Layer 5 of a small transformer language model trained on English Wikipedia (8 layers, counted from 0, width 128). Numbers have three digits each and are written without spaces.
In attention head 1, each number of a token's query is one row of weights dot the token's vector x. The head spreads its attention over the tokens so far by the softmax of query dot key.

Query weights of the head. A number n stands for (n - 500) times 0.00032.
q0: 650456398634316537439377485649535584464535374536465576582345589459419601464453215585372468338600559506389329537470686423586615500362537503591375390525506460444546364509648526503461521416572566568367400485662514555491413423565429407417583462525557386458403411580509612585509642568601663383397331688359376574302441599359480451284279311524467572675523398379509569362559306651512620533575
q1: 510723617322433385394296383450631694408371539350583291468653430414500419600486301463250386468446529496269547445664432291338602596439392722708349536556568598627554443597596466383569452456608571391411467542727490418403447496663597416561389599311742544472550526662570632490651575545534644486555421689198390500328515427644610689320428550707647348390669593298379503353397449585434514493670
q2: 488378628383455353668304469223540550605471693484466609619439586586437476473393390601504545581535548491439350331438577503423605503461435442507517421539539538761534365567603503359421405532510673490612641516423518784777471503604436544385389473329587682584437683481422272528382431319486452525592334644477556350421471484582473416522513528396509634621701479358472569277380526670474594484314
q3: 433536421500606677446564554546325735428307458473541488508456633317530584618560602379315349396586350356417758564576762587374330515515485615657343523359573221353408720364615567515561523416302129594135500604516593333539536496564582362469420556395710242250675541453630504430793481523496685469440602488410373663570707382315444258577324600469519379373369362485551401766739528404504715547596
q4: 420663305384323483447267466394588443437295529599316105390523496552285598846507637421153239602576577298533389625403588470338496485370464507401508584662536608341304805439606624466549518187426451635536573579658478460607539504485338586542344467476571479379428432450320589596468618652508600669290548570307689665416633365603404615636311421477560457301563727589397504348488314549298462477516
q5: 559706593549324276582466446483484488335785551426545512415639629626474513403621406653759633481360587678549610560500627644782500674408431336774512426532764457690309604329674644550723327528479542374431500465320433489508567425372531259539258437411431797519434704433351477448315508282446323511530753547361454504406591287379496496631717592291470593558534627700764500712667524475413558659308
q6: 739542496346378612620391299539445492299538592565683445504842413483577513596496449383464557556302758685621610471441572299606565524454382407412461310437210516570522272387415331680743488550666464565787647424569419828366343599837631619451587558429496540340339627716441567445442548292690520349547254566440412661187446566517484607500530456508662575541633461244504317454512320835525368573375
q7: 728547504678484362382492307668426418576534536326719431669517512530622407361648413560431378373637445607392517398294626415166492451649558646466439620444555228555713760529366496582711480627563315567345620590604402219579538715227275406396331579337650473475467565588675464466538574428283446533500526475548611290546656471282536340619347619459115363747392262480388551528483630438770435099291
q8: 577358469579409420483492508264601731571296382729357361612697516609642344496484555417344509460347463540418334434508492449593309452626470569337879456529618394410621449605400439376574683624156372659412478345326496366366468471555394184463512396462824282591356301407445712667542672449414435417547559304615472278633640541363388193579551428713457500530267546570504341340533798236385480685309
q9: 661553367542511352613435281454504469456655586417451451621468465401496530385336670724443644453370608394454555476389496703294485543571430564259396610467626452825525768532707849746402492795462500361685453500425399455520563797431504663448454447353562670558531558615446235567545316424407313512218566564488512674413556252643530359617483488308357631515352526469645838218468536615689733437427
q10: 446728235368560688448343549544437615684309414417417437515585331677335541602409635586437460612259267350525686554606464496500568354664461442586380643512571580320415540459496278336598580326524279492304445232405554482511591504493489493394456525492604538459586433344507639615566534803556572526617385454313590662228431481516623560545504481410688461244754518489368315873581638606342444504764
q11: 602450557384511474786554449174322425526730556500508475681281442612466577487396563516526168594317516254358292370562571485620428823677627432442534540755406600536334931397686474496559581471487457681628467535452368299540573375338736223520492432492539399449472433368695693496377543692568648394550463544312587417500545516056565324520534331599547582341500664593643601482435609243370398508570
q12: 468692524463512477416484612366767711423669436559452421504470761727592806604374191660807633471320755776423268427516522512513556575464264504483491630761603635372437647311780484350616216440627550479338458388437536672500644346402559273386520468391368718500216601399623455557418550256558458665617469530244521273466534232418464504558721384487336378492528416484136623409509768477615541672323
q13: 699525353197367616547535468363580568426500522295574630656562645437297634296453233525768761512383541496387431686645636524601362488355542500442244198329462386562612393689504557540511504450565500317324321448285423581642389631328273397545594685367457776635524470553370747645558764473405467147516644214678668576306644692371446477377640492356630454466554508610528447605644561513254460476641
q14: 518554539467648504464500682651367489662531419504525820700671453570617600536493661643666548470478364485554669638347583591624539296564763379566397601558504432492784452377528493552448623450617396643453585434700479382410376660373500441413315671419247388456615559470500529288847381583360364430298582337591559529759378424291428454629390581567383388437176453656765528729477390460648496418408
q15: 410525481438678775692530383710488383351610290591583607297508469533631868543580645480605402469630608700717480294477409304476339449448367481635704658700452420729787664512541508445529382698287594528504475597504526323540595656282413589500653440622396661570465831559504550528691316435588448516557529424571461565267536376390640478621500566484523214309416349814417493765452672788552348343500
q16: 399489582480587473460649425518368500304482545503612375585318407479389673518576572762633516605521611346450610609590222413600415599497635464539605308543506586591720598531493901344285543518593609670446541443576415523314586531520548352517460588472510758497585371424463583408426633603449503679454540535460615375400357472493635629720699365561584653376658664340421584535468580330430615661616
q17: 547515534349434519537528610438555422387503570576441567627411458594425522362523506461713613624555562648609254548404439429638414494577445300431660450506451620784534584375486561520330413736349653465609569463406400492599543402486626368658415481605626712420538607441491358474359621415503412623458640411426584342538423494605464533440595465654506464430514667466494538483393468516447529631386
q18: 492314559614513342471433707390523406508704512609462483472543489578548551425505644471695562610494534528476626560400479581671455464600500380462630333480568551588455577383375495682606454540500508452506551492396500354486478548324621588567514380532588519525483547542361359625500519505289311604635632390444608420629551514287623466618418428414462514458484524543600487804506596488364412547494
q19: 525399597515715504496554422695570507472330467657576559700519464371479239552384465392413425452365508679302380580475500402266500418581384639322322597291408545496544361661422450378455612653508563337449435441432543628722333774660489640647707575434449467640463567718522431389461351388472406625587218720768548690485351599744518655422662330515548252632554364409343641309492439677729618351488
q20: 247241376265370424632205730156630441468416762414599469457583613455611832389492197691305551632487456457438630342533464308509512547565371459611527569433561691684541477474643488645536571614648440517594531758729680750474667386700682521565350422340677761191573545401471312693345491500702582542317410753314645429638553557447438484347179602384555500528678516179329366573434474676264441599633
q21: 374477287314429745458406500306116644467482278487645310399626466445331500586659584129235636478597365460444847672569663647567424645441496343505364513326508218243329755451411487737561680455366223554251395430482487394384642748706527426781362542610696358198641616553313517480591676590566513491325695446509711559487482473257419412487337434544643234401163661629717550762563442519387351637500
q22: 581612323307289401780366309600308279632833793527664252411623312738581563471583297310555569553630682384677428408369759430423726696309719239546116361542390622692462338504547509669517504362650718414519386412541658568459444450556532575319539294704381584624487716378386539407310776613783505566643556314273629668455340427778496610456514726473706556513366685374634373480243636679733465446592
q23: 672500669381532328389585304621526570527600610278742820662303439605584387274427297526546737471588262433524458607529487304639520492623496308509544571656393551688451134345592508359682313672423396322587389591407532512403433837520250541297467564270504723815098606373660512417223658528482318578605601687496562194538436517513662575570420479663459348637439379480554500443444483459500135605444
q24: 449411622576423586336532549430338698594154620386555825537717572521551408756445663377278510557500591594603442508552328592389484508415488516203725381449620347467710713435500477464398642521354358343376277399603496352311303796508422476331496410746624568661378303508332528485736756615408314516551624682599459428430655504872646330508366468687400182257559551468529635235462405355513682606546
q25: 386607550466520590427633666523383521643487215620459397781728554285443634658546685402510505453573657474359591535425206550206431351532419451055518603322314608557574614453348475436421533566222300596616516288418602459483254789525530601487358549665690581407830459768555479566717432496289621504459545731491394600353465622913483593627491309723634349384442685604260638265544217306605598397712
q26: 341705516471399414473421649656487441255513402599455267389767483554484191565641423389828530725273543500711444658663274734573524721431460467482591453167443452504482765551729324568385541526245296543290324437452427385517706465583370336470846561376479434398654622642525442326394641492399595508558572409509423600496465222509533496860744254551555420328198578592598783642654722578439725526443
q27: 458376674182637578593483640444026400354518601800657459461325500440555377471154699577256396561394496373334784383590481672349521491421566172409374593318396251702524575333429408469459568599395605438445500470464328483385621356521398613909183622354491554422838703469595453599527443555175384691479657487602766412509693629550721579670533548346418555361615530581614226244581393633415465548604
q28: 507799493552500458480504429359457459304437430299423385673438441464579329447342528637517308451557519425471473496681544349481432564547411931496364545335582557461512528314677723421461632512537331657579407459504392374656253735346313641447507561312664621519247675546626725643453523430573680303394365458392207416451546515692558582283672463628711543578529384644557546384504558647712421489270
q29: 488538613294857468491528686669534568455429504557293462589376361551566675377646697311468452846520723609673774546476577496717365460481347562508375549513627689670361435309457543621353233529245359401517629384299581562516751388441529448525389333660552347460545765590305686529529484413530467476602760257346436401704521479651559542359736805427424492489578605460610243676567463382454637752328
q30: 641485461482521463567489412453546646445202504408265291166289579461429325584582189466549626511478429670496318386489523381474514573608538468527163300565357567557520390456634415144603357417380592582469450431496655323667525413475392445586579398569351656555485286489522399570431382507457496475471446339527478574452458436825411413675336420371601358376650380266600584555576770496259632618489
q31: 504585653500419373267299492513547568368584655749370291451354397245372360562405406470337553637602512598630627500520680456558488480273247566551409606572573393596408287341566605338711737701302456471636678927438302562455477645579685568484317442677552392637545260467476536463664650397548455717327513545448464523373612364327610558697401444480360584424610301210528688950500669324454593614542

Each question shows a short text with each token's key, already scaled and adjusted for position as the last token sees it. A number n stands for (n - 500) times 0.0017.

Then comes the last token's vector x. A number n stands for (n - 500) times 0.015.

0 "ur": 548567548409486429375414703651560524505565564578452564454576439472409313603527479455530452488496
1 "ed": 571518470472547366425483757685537491376584700548485511452555373546317355721718402615430498416546
2 " by": 492514442488492374450343806738523594323513479457511490406598347623275339784778318670460505488504
3 " J": 445530477505574433426323639801397569557492475476556558412590454604537441591673394562550487520467
4 "ud": 459544540441646436512294599794393481510495597646586503400661383555382507543767479602558612435540
x: 436496528451502637425518556484527455549521260359363392628599516175459499698421628375681491421428451337382526423476398569652430574404311449318638531612386592501413614502328501447524491534422544559507475564528386580550354358599614625448506614608589520591562444530532655519372393585554460508528372506511446493386439579725383391630445350501626378535481596447375447405609428461559644585750
Which token does the last token look at most, and with what share of its attention? 2 " by", with about 70%

0 " B": 551514398532585455466324723722445563481479465482508457479531406722409267733684346626487438509459
1 "il": 431547525530556415505265592695513508606535598586583449425480480573529328629595389410510683574453
2 "ly": 501564572440554413483412741775422491632508667599524547430584487481483535644553367575533632461456
3 "'s": 448544397459553389462424858723464491441581562459526495460506416584312389572615311555471479443571
4 " pl": 471579439467519497536365648732433435579534475546461503441450446677394379522599354456530568526527
x: 364439383566659560487545531335409473511294472636399517498548474521501616640745544583518484381548548511440646528469259549391453612428408627242513546335418555284741610569483507472640526590411440438471530532486332467417353452597616495472491414513634441440569502465527494504530566474650457538470537451541554259293587558641496433516543428484589320555562524561345546319362439422522302517493
To which token does the last token give the most attention? 0 " B"

0 "ir": 564550457489546425378407732851405502477585562540484506423577437477419418596566337560518451446554
1 "th": 532547458515575437415444688865387433523572562495543442424501439547448397631594302565490419433547
2 "d": 537554543435582528392467731695482497657607594540524488449506446550402472636621362481501393396562
3 "ay": 501582571459569458443364712791508474540552675544533511427545463543414361678594336516445469371523
4 " part": 454486520484522412429335729805418414527493513531472492446614492604311424668619407568456502492471
x: 369316372600522596395472491315436435509335278636591457487590525341430609577481664397422466508530448558407544518622362448589476528494464594451586576491579508239602402567437529553604555654397407511403420448473542570325231425554480647494415542625791410511515412225629534589649446530544458454473585534624496402437436532663558437711543421524556357628518462527577633416562525504467484441557
Which token does the last token look at most, and with what share of its attention? 4 " part", with about 50%

0 "ult": 477532483532471495423481660697502443616438579525433451524470434477439409643539398427458510440525
1 " on": 555550412464397392384407783639480474248562508432527482465603387541263419746674241654483548480517
2 " the": 480506417492530378426374762768446524455520420404542481474536401579315293682712326567489466531519
3 " mon": 491570440523569422400356723739447464592516521501456438374635501592465423600550265520434489520533
4 "as": 440507472558479380478294635744487454512547599572503503562552544607615413648562385577542543484371
x: 531341561621528704443513578437637520463468350705337464410578512337439507782296374486504610605547432552506460536500452483512620631437438564521551671233477535476589542515349472493495502424540569507496445483347483547442398433503390710601340537596693540454502385356508602504674471470562587520290601547618334444529542669609482516502544429564694392469531685376365598395424573360370346522494
Which token does the last token look at most, and with what share of its attention? 2 " the", with about 50%

0 "ic": 455523492468530463447458720619507519527523513457460466460535486497445428537550326501494469439593
1 "ion": 522520546459578451379455762712571552577492597524461465435543499422415344628551396543477464461527
2 " of": 509531483452447428464425783600522557368522499395525470456533377530279294708687292623469478475538
3 " d": 461569488554548523367393696749503553602547531500498413429511479608389385556597407516572476541580
4 "ru": 563520524402515424441376686678454469472570564621511405442624541596495486600539411587468580552542
x: 494324519684432708435486613464410503503518204665377367443701409260573367630393536473472269464551456465443513366470416491579321538337437523523592442556529429495613629546503377585557344425269601556475413600367543533573344465489482464408547442602497518380555370254541622603528475503667516498438566485441491343567656454656569637438602485478631427462568552579333541439571427441542552585717
To which token does the last token give the most attention? 2 " of"

0 "ings": 495545473438475409409383769668534429522552532459466455423621420543396413671583347511495556511590
1 " with": 524513417504413361455380871644559574285508499434480459470578351627310396757736246671462518438505
2 " d": 491499433544528497369341721769534528546556527519521397443540419666340332583632410523566535545546
3 "ie": 463571469511513419540332720722538466490513604641511391383609562705469496630547398638551496496590
4 " Sp": 479494483472507480365286669756468463520586496661542525425494473581478450580615396590594601562450
x: 403531362453425470643463494374518552513431338640346542571584403330428538640496541623512525415520542592398483391479366580496452451677497460177474586386568631371638715354507427509539534506270417550488510573502536618463218444626507626524500499431667441357622472529526515653483438498690617447519510540385401501367523568802564584580573336555500537510477538615384594376454502483358470447550
To which token does the last token give the most attention? 1 " with"

0 ".\n\n": 535494444593561437413334812677527503443513441501498497487550403723175267862899441607517434466543
1 "C": 498482357558502402451318728822368523511567468509568463467504467656525483561625339610562373591547
2 "ar": 493485463522515385521255564769489529572630515568535510463599554615503445585631491501557536574505
3 "ter": 506444422621589263343244680784485494468562585600563432409644571555440308571597412603488532512568
4 " and": 519617491506571306379337796765471582509471608409497485347611442547328353561590400566414527491724
x: 364267422379607596318435556626597596537414272659457465539521644221436737535507592476525565518574599592579469404564590596383521507517583687243434536396512488438613572437371498503491544542462509532543484509536628525375357570457587509273478503637583449578567302565531611474714327513571485532429502521552525496541549430576460572573532542570532396448413495549443496393380592236619639567585
Which token does the last token look at most, and with what share of its attention? 0 ".\n\n", with about 90%

0 " s": 487497400479393443411298722708462457464462517478475480499622416681384339690717360536536423521495
1 "ell": 493535412530445358478413778682541464505446616600478429460575452580325445608673468572485572521603
2 " off": 521447459518421432428408783645464471354565571613531516439656421591317483663716466649525574494501
3 " p": 513517400461482471466335746716479489479546528503500458414579448785384458556643416582529523537553
4 "i": 583591481526468509539279638720504524488549549558469478496520559590543391545574370637565601548530
x: 561397492698443902515486620390660476627450438563540452443553516413575506791374521499463529401486510551350638484617386585489473622476431532328609599529451607535406628445410503554621535529283465667385571599431325539533466530455564346495567357591495496570466545436546515666651516509555407433471505505404504505508561629679598598541523476582715354331460739460273470471485577404450347570499
Which two tokens does the last token look at most, in order? 0 " s", 1 "ell"

0 " was": 523479390574539336521550893744385510336520482515500468500585412762226418742784418563599418398329
1 " sp": 500435393478451374407298752803449495464482498536509486449612429716356411706702375561560531505469
2 "l": 459481496517481406508381758584531557585557631554494456458580399668406485626690448590471485425512
3 "it": 508505492532524389431341710688503462536531629584445477469550449564411457608651442458547542422487
4 " off": 458475508451445366438459768640453466389545589636510450423681442520313510697689463590565478510458
x: 431474507661386630380592583487532583470342327612424485546628496431663624601385706363421410404655526604505526450646379578575534410611442450304649557648535361357596566463525485437463613486410539390358436308443455480419303465522500524437377438521639555548551503453539452597661351594517569450489547411556576444444475486684708601694525460615415292438396473512523497295520568580528416651541
To which token does the last token give the most attention? 0 " was"

0 "o": 521536486470585431334346776771509497560553629581396424454573504438404396625524417605532547526527
1 "'s": 551505393456512403482418859669488501410557539467533454549530392615293345592640320591452452448560
2 " gr": 495487400421520494496382693859440479557580507567574513489561497673404449485630388554507541511407
3 "and": 503472468434528369423456726746421443452596486571551488496562460577424571593575369535625445418430
4 "d": 498554473479643362283485679768412384565557518631555454358626542672274431440637406550513434476567
x: 423431459432524710420392523403426447578435493437429435438469551307417613690402623383469485355427660480468544538673542546483398491550450555455646544551506372325579666548538534381451499539477679673456473643351672495546175516583534484306674590684521600391499503329628629492509444687607435561387438409534412437464541533602454462613547324509492444565450498727404560414406515383641475510634
Which two tokens does the last token look at most, in order? 4 "d", 1 "'s"

0 "any": 503530467458492430377473792726470476479508549448457484492550373484331335702634409539482488469504
1 " re": 589448352451579392393396761741398458473483617482564516466622366545404517632605294586514451546605
2 "qu": 605424454363455490519461616703388375542591550566548465548538384573455546555660429419645487451443
3 "ired": 543508431412507323453548813733500391363530732496544495394598327574235515762745469653389583351576
4 " more": 477572476448432383460507866541464446498513588448521483404582354603310383682641422575459510527480
x: 401370567468383625283545692500421501648394248517324555479529593427474563594517612531598597581561622553528473587618426389474623413565334561306574557303694441255551423707511402462482462407231518455550447391475521483500546459586535377358497503631537429597473584485387536509693585421561545536539566535610613388412443507645483469612372556568485369432515466426417536381607480308368523544625
Which two tokens does the last token look at most, in order? 3 "ired", 4 " more"

0 "A": 531524489449558444476386740760443495578520558467429467525559482475401416634546401508624460494482
1 "cc": 570619428524565455426459691745460522525416526516520447497519487560436442640630295509612465456476
2 "ord": 555552504465564337397420765834496500454521481484492532399608493516491467634641367529594349479560
3 "ing": 504490508403456340436465765782551526411590617449575562453575426456345414690684344626525483349538
4 " to": 470523437457475379486443789684501507305546526428485512426530351557260414733733246627492538466498
x: 327460397609417667305524468515493548604403261568418480472794750398614477544387533530489690546512533645568500415491457575463545456385512526350525583547553524238665420557497424440374484413463377583471612561517554544393413515564601502424366475523646355458438529596578413560699530497478342563579553571440404347511404460576455454482510428594505245506523409387508517388452438241452482528565
To which token does the last token give the most attention? 4 " to"

0 " K": 539520411535523452457286751749456534479456480523522457449540357654375302773687341616516493506495
1 "el": 522525470554575414528237606802521500600467601516422432395557446473494489575696393537558630524530
2 "v": 562581548452569468352412619698460477622598615585509533379568381388561614515500371498566601539506
3 "in": 520535616430643384376294712809557522605520637530469553391556505367510475600448399484532581517542
4 " and": 535609538420593355423403878780497593460518514423475531346585393529204354700639365619392540481654
x: 302352425500528608240511556601556651574389306514498557488681688328540565551493628556563641468530543576546514475556585603421465488450570636256498581391548496314662567463452488468426439497460448575416551523467560507300422540448653463430432401619611323508564387525573472461800469499452431604507537518570408491504544405694497497582545448557399419539524457499478573465489452167586511501630
To which token does the last token give the most attention? 0 " K"

0 ",": 459420357474553440456443861659548572397525477522493369382660348698203390732679396695481510491551
1 " B": 503524395543606426464278678862470573532554542519508437424561479671477425587610410613523546538468
2 "il": 403563527567565373488232561719493497574524606602483457416517497617537331601598432446535684576446
3 "ly": 470547581496610358460394714810411518589490665614512530414608507534515533629579409587584657472474
4 " con": 453569468408519338469362700668494457448523523591427449409651469508304407556621480555540595536531
x: 356301405438557651415467576431451463556247378536630428520623492338636666719422632543592452622490506635408555363392297500553507438456412494381649571621441506326634436506372488502484608401270489472500396494432361492392257571529357569572448472582609490508467372618425515504716406458487395564371433276498545527542614606604546527566477323698570456565486521632486483388460488517554531501561
To which token does the last token give the most attention? 0 ","

0 "un": 535551515425579428326397734735495485488568577560491517431587412412395422639519390505544494558514
1 ",": 493494391433607434439459851695533549404528493533449352338658347681191389725660379677495521519553
2 " Sp": 526517475495538476360280681796440493523602449608516505423539492592502476561631428609574590574448
3 "y": 520544500458577492458303642846468518517578560615477462409562515589444465560566383593558613484482
4 ",": 507673592323717396417458839732569573431523526567594518278612401637181381689623382669529584531590
x: 355394506612553656349524543610579603531360302515358504422679658252594453725473697501549531415449494590415534436521514609431487366449504620417586648394541495289631684519438396416479444488400432600331497535555477477447431479493580431392500413521578241488563394550574441447700405533442519628512541423493361478406582405636442454609520421520335405570543462558490594408469504211498619431544
To which token does the last token give the most attention? 1 ","

0 "ir": 564550457489546425378407732851405502477585562540484506423577437477419418596566337560518451446554
1 "c": 537523506466555462416463677749393541589524569491509505462480524527548516536490343522566368418534
2 "ra": 500477500411569487451497600764402471586619577553517521474538537515496457564522307487567432502530
3 "ft": 497477506386581450438445682801489407501610615530545504482496465462368392623614372568477557472590
4 " D": 467554560445621523464372692749452528604598545506539551431486471561413451564576318501524480498584
x: 452316491458469501518425425255528550473301349450442450490505474283478636552524677404455503430467632496478550449579458575350456556505513538179532549293643580400572705554521529383457347455255534612508399568479469470480485507464620605358551362572641447482587374551608578427536439603571587493465398395385404532428545520856429463496522338554423456451543471558563573547411429399563502465497
Which two tokens does the last token look at most, in order? 0 "ir", 3 "ft"

0 " ": 570541429549558402476346820670490567409460438490535482447572385691356288819683372632503441504466
1 "19": 521566505522591427482349778752439507556562498482502510382602497587413441705567360518543490550470
2 "89": 521589470570560421462356825741457486570496589476519461441570511583413445736561250532559448504509
3 ",": 601661558385664434493417915750531546510542569533554427296677455751241487732634397704473519469578
4 " and": 610671547444533296489349916723531590469491601399483504360666439587228349703602477654278532434693
x: 377427426370529721245513568581526641538462244503519499519714677258437595456545613485614568487563536527459502439601607630491434575428516639306430512465462425397622562454478460466519467461420411499381443464407547476334451647426680378400420480665557479595572415468561636485756439495476421500468572549584517562487637391576517519580543451545546381433358498570528574556521486141607528487657
To which token does the last token give the most attention? 0 " "

0 "ial": 530470452456556391410547748682503461515562590513473481479501410519416353567653350508446449503551
1 " to": 522496404480447404462419785658465493336551520431529481470542348589281425713726232629457524487515
2 " rec": 423455412441387404549299723667420427435506532473555503477528380601387552701625234577492558506507
3 "ru": 478411434444432381525412643727407426372626518532465427446632496623481616516481326593544526544580
4 "it": 505500512531427393430301702732446422480566570512425477442576479565505496595512387522559437461537
x: 554291398486576712447482589360499550566399529621580337573657608396439713544454379335443456450509541500524513287664600433366644511616500563564686538432423415460637553489503486565531669531334587527373554444435574585457434554443372466402356356548735602504470349491555469588421457552620529542344587601670390435609565470539404559415526340568558563426434511520285520614516447337439625619497
Which token does the last token look at most, and with what share of its attention? 1 " to", with about 50%

0 " became": 504469356608577318482590854806390495380535515538510476506546400747216401736822456611518445426411
1 " ": 531509429623636375404400776738463514504484473537574469428556406696384349817679396553584374504449
2 "28": 517557495607626351365494718833373451571510549559587441404652451598423480681584415546628339575475
3 "th": 388542517514546388559398631869386369486656580537539506429588450702476402577645443580523491465446
4 " An": 456594435590548476468365700745362508575524460469425542433513510601426409553615323456543495475522
x: 388400544554529733375354441245525557614375347546484374484512568410482604569517495421386636601592543666463450405513411487458536547429513472409486523454483624389618798632444558451476429436500507531481545430571621542464359513564612542471449404631572419822477513429602526555665464366524546550544442448449449407436487501870507464551591525443604420401460570659296562332442437525492517486554
Which two tokens does the last token look at most, in order? 1 " ", 0 " became"

0 "i": 523519510501568471358361744724559558519557609512482420417497486432434339634520399570495497502551
1 "-": 513504531485664434423339766717470504461595445509519505448488429496336274754704358562538410482581
2 "A": 526551430480551486469324719799396509619509519480549467481522523568485472615588380552603438553454
3 "ir": 411496478498562439433287708876445492515624571529517531454556502429493388556528345505563518515558
4 "c": 483517493540582425384412687882376600565512513510515490432518584526504450541507320601662433467498
x: 653399397546556654438668524388763648599515501476429562409488574224351595604473421539429564455537425532428432381529306646260467520529375697376499609275548409428579765509518606483549383472409633612438548517512587621476211544558682655444483406593628555465588388548475496518366497628517531576469530475554573589518612469652534472597441388554543544497511469563313482421428461507569456501427
Which token does the last token look at most, and with what share of its attention? 1 "-", with about 70%

0 "ain": 541548503444485392363403776738465500465574572484449471400607376517365410672580360530442424496533
1 " b": 462473437441555460462350689765493536533494544453525475447547425636443338639583345506433488557496
2 "ord": 457496578474515368428413748639426483498612581588500550461546489549543486669682358459498438433431
3 "er": 528527507536558318389441688780514462543558609524548523423543556589475417601599385487552495426475
4 " where": 519627508523542273369368818803517498425439532433606507294709369664274529782782290645470484478529
x: 318487466602396671319591638394554642582311339446434558538767664312480518552398619437526523534591641657563531416588455637593549526369452575478479594463584549204633424592518348465501414487378443609289550413538522580488477535518529510424435500633559380510613560553490583488749455421595514470563471374587480426510540409612518477581578485514457434568537346440469514431622481234508536450577
To which token does the last token give the most attention? 4 " where"

0 " m": 527485450499516474471344753705525492507480537456526486495514370598363301684695361570501447532536
1 "ann": 441498550472529412455436773673436480555510636577541541461519424441378393708581440541403584426480
2 "ing": 468519498516510326445429748781520458459579661485529549435561390508389496689658296655485568330529
3 " their": 434502403527584365470450837671433540474493495475474456455519425612363299638652378567407472417524
4 " em": 448559475475622454464450611717453448562424544502466467365576387582413445624542265490524460535525
x: 534284472522489761458571483320557404504505393511462501441581508406559556625475536480604500491646537639488548373293490591495345513484390585353505483356618654282559471559426423537478416492313501472492609514552526516473299491540538560363588360560573375716498490460465530406619520409438556547412426454643430443426432484767472414478512383612518253528632363505502605163499405485405321542436
Which two tokens does the last token look at most, in order? 3 " their", 0 " m"

0 "y": 517538499444565518439429748770439448562538602555472420458537420483381391683543372528484469420482
1 " later": 506511423493537386450387805860434472518442615510566472453625419508357414655598360586432476490434
2 " in": 461540422476474384453364818732474526331559497494554441401605428591222401654661317693444486539556
3 "form": 510574456454403436493471837732497503430502570528538511442557404529409515587529356547574559444480
4 " the": 487522428495576353453443802775473558453511436446479479419522428540293252674727380552470458502521
x: 313395456528429640397493554422422596659298379445472490466715719398515445638468656567535586488510505643528467479637430419501550399467609624381609427426526514244669583549520453555422484394457451683452555566516535458356387468504645457416381407571590306476619392506572430480727515419457479647515477440430468396465534401662473452504496509449329261496619413494437549429456583271536489511407
To which token does the last token give the most attention? 4 " the"

0 " North": 582564496465487431399347622814390432529629475386505483493460549517430232587594324534529596577525
1 " W": 535572531422542481462325716803379431509625533394506535454509485578431381654615328562495534525530
2 "e": 530543493462632380448315700697397526631594608633470494422522472540433564635531354492571635524564
3 "al": 528423561446545346513255632723529540665648602568495528503527508526519518593523316499556590482495
4 "d": 438449573463664466369363649736418463625550596598521547468481501506409474568535332521564556445518
x: 458402469495441575487516552377603409472402523429331546383499580221398629625487572414405531429389582405462665521618578572473384470523470597440668464381667438444572741588355525378514474533357639654498470594398582626502328402559599470351507561617561512393537291472609476626496401696521425517357476328498300584526480558640416485526405263535489497532534608611432602392479496394428541542633
To which token does the last token give the most attention? 0 " North"

0 "Q": 494565529473455458416445663650543495573511534531489508472570445383456391683564437503663613512440
1 " and": 461518405483504352442380879711513557467514531415490374390626352547185334726639416597411574510653
2 " one": 499526413459558270432411804919430453579505530458491487440645406594336429665621475558512509572507
3 " s": 516504457378426385444279655827409392557518544450539527431633404595425419595669431513544467527465
4 "ect": 539478522404501324434293721779483475547474616555541479446615367458386447657636500509515538570548
x: 474263440448417593396615572428515630471408323379466526606578500421360571625487546434402323550564567539567462428632371495466630450507345613199589516356559448448551473462359436513564558413170543513465570563471442557463415560520592406485429409565595487560526496331238314541419518615536596381530394530658504520486554562545469437442554396594612410501495498545290478392682491256579404475626
To which token does the last token give the most attention? 1 " and"

0 " War": 480484424468457447485262649825346328535623471475446511420640490599425484563614316607528470586566
1 ",": 506489390395623436447425846744527534450564507521428364300681344698203442705633352680480530521576
2 " Brit": 483546460527561486388272725856459527500598549490597498425545517669412385561600457564549468563406
3 "ish": 455547468526560406462382758882346438444618542429523451398585535590433367519607334562538460528553
4 " an": 431519433460581384477474764828419485484592469427430482410521456609347380573629384511527458472496
x: 333298462525538708315557498419423526634287406564490507482668599422498544667389522459471672524530567594477399472489400491523537471338464529525602539392527507269662731566532502526462500422512538525432531496616666438410333544589556429491438412650561272742507476520556506552737544428487441577659407494405456397474450445674511379602567588442401256450540503610419482294446551407556405544504
Which token does the last token look at most, and with what share of its attention? 1 ",", with about 70%

0 " with": 498486427538408376467344850635548566295501474460481468497559361663315376760774277675479519437470
1 " the": 513478399534510355431369788740469549431511406428545475497540384606318267687743366582471470518505
2 " be": 494514436534645319411542838779362398555454501508492495428576489649312455628642390459560463484422
3 "er": 431550452553482333399346733879441476491555527490563491391587474644443523621643291560638441481483
4 ".\n\n": 475512502527577419471363786668547502467545474513487506451581430694156279894864449588521440471541
x: 467544375530409672388513565470503699464268363380434473518795616486575555608474743525580580543417569606566525548630516508481524488390582656427503454540619504163630607509506510541495432360442430540410592352575458505309338510515570493384406471527590330407566463475612508498665486432406577612523544396474474396347599355687436476583642408461502509614608370446538570510533360430479522498443
To which token does the last token give the most attention? 4 ".\n\n"

0 "-": 492490511515609415468334776674498517460574403536525512454497395576273269813795400563526461466527
1 "L": 510515457521588465488383681777384423645496572543483443465505463519499433640699391521572489536517
2 "e": 503523445548643384519310690786378488585506582558507452417491498605513468619612439527489543518609
3 "igh": 391469560486663285505323704863350405461562520404502577393562527602513561633576309606569501461487
4 " as": 555551547505616289434388821860463527409543484524567524365656470635221385758777364588446502473510
x: 408488450660484698374584628430555690627377313607541536619692636374542527603365622577484577437565535651477535382551504530552507494443554508290499647439566491238519481368494425515420525325539302594444551550485516539288269435577654502420395460633636314436555371427561397372708496545484593545528418459533434384645582448592450460565558467516529481560457378433541578527562489354529547552661
To which token does the last token give the most attention? 0 "-"

0 "L": 525582557445514476524421723612472440634544582499475475488485441405444399627649436503534605460573
1 "e": 511530466507618425530380708702437508591511556550496481465430461513489425626580424497487573486618
2 "igh": 453528542423610331506396752818400451443567533400603600412553475544481529645516291592553502423497
3 " ann": 493605483475498502348467826677521436493388514425485530450548461501315333713538304541512563461537
4 "oun": 399457482386394370442501829746522447355569520482451561490585449543367463703589401606560524487402
x: 383339407646417675350585480443439586545421322735418435552662643394517466697342632361609511574491481521384446481502394456565486389483473480533630406286587400297580462624437461553531682425259584579423402401498283572405406642539578536505428439506747485488471508305575585592575616488588443510395645715551448469531473520599634386495497481570499540603498485516409591481499537394411469476558
Which token does the last token look at most, and with what share of its attention? 3 " ann", with about 40%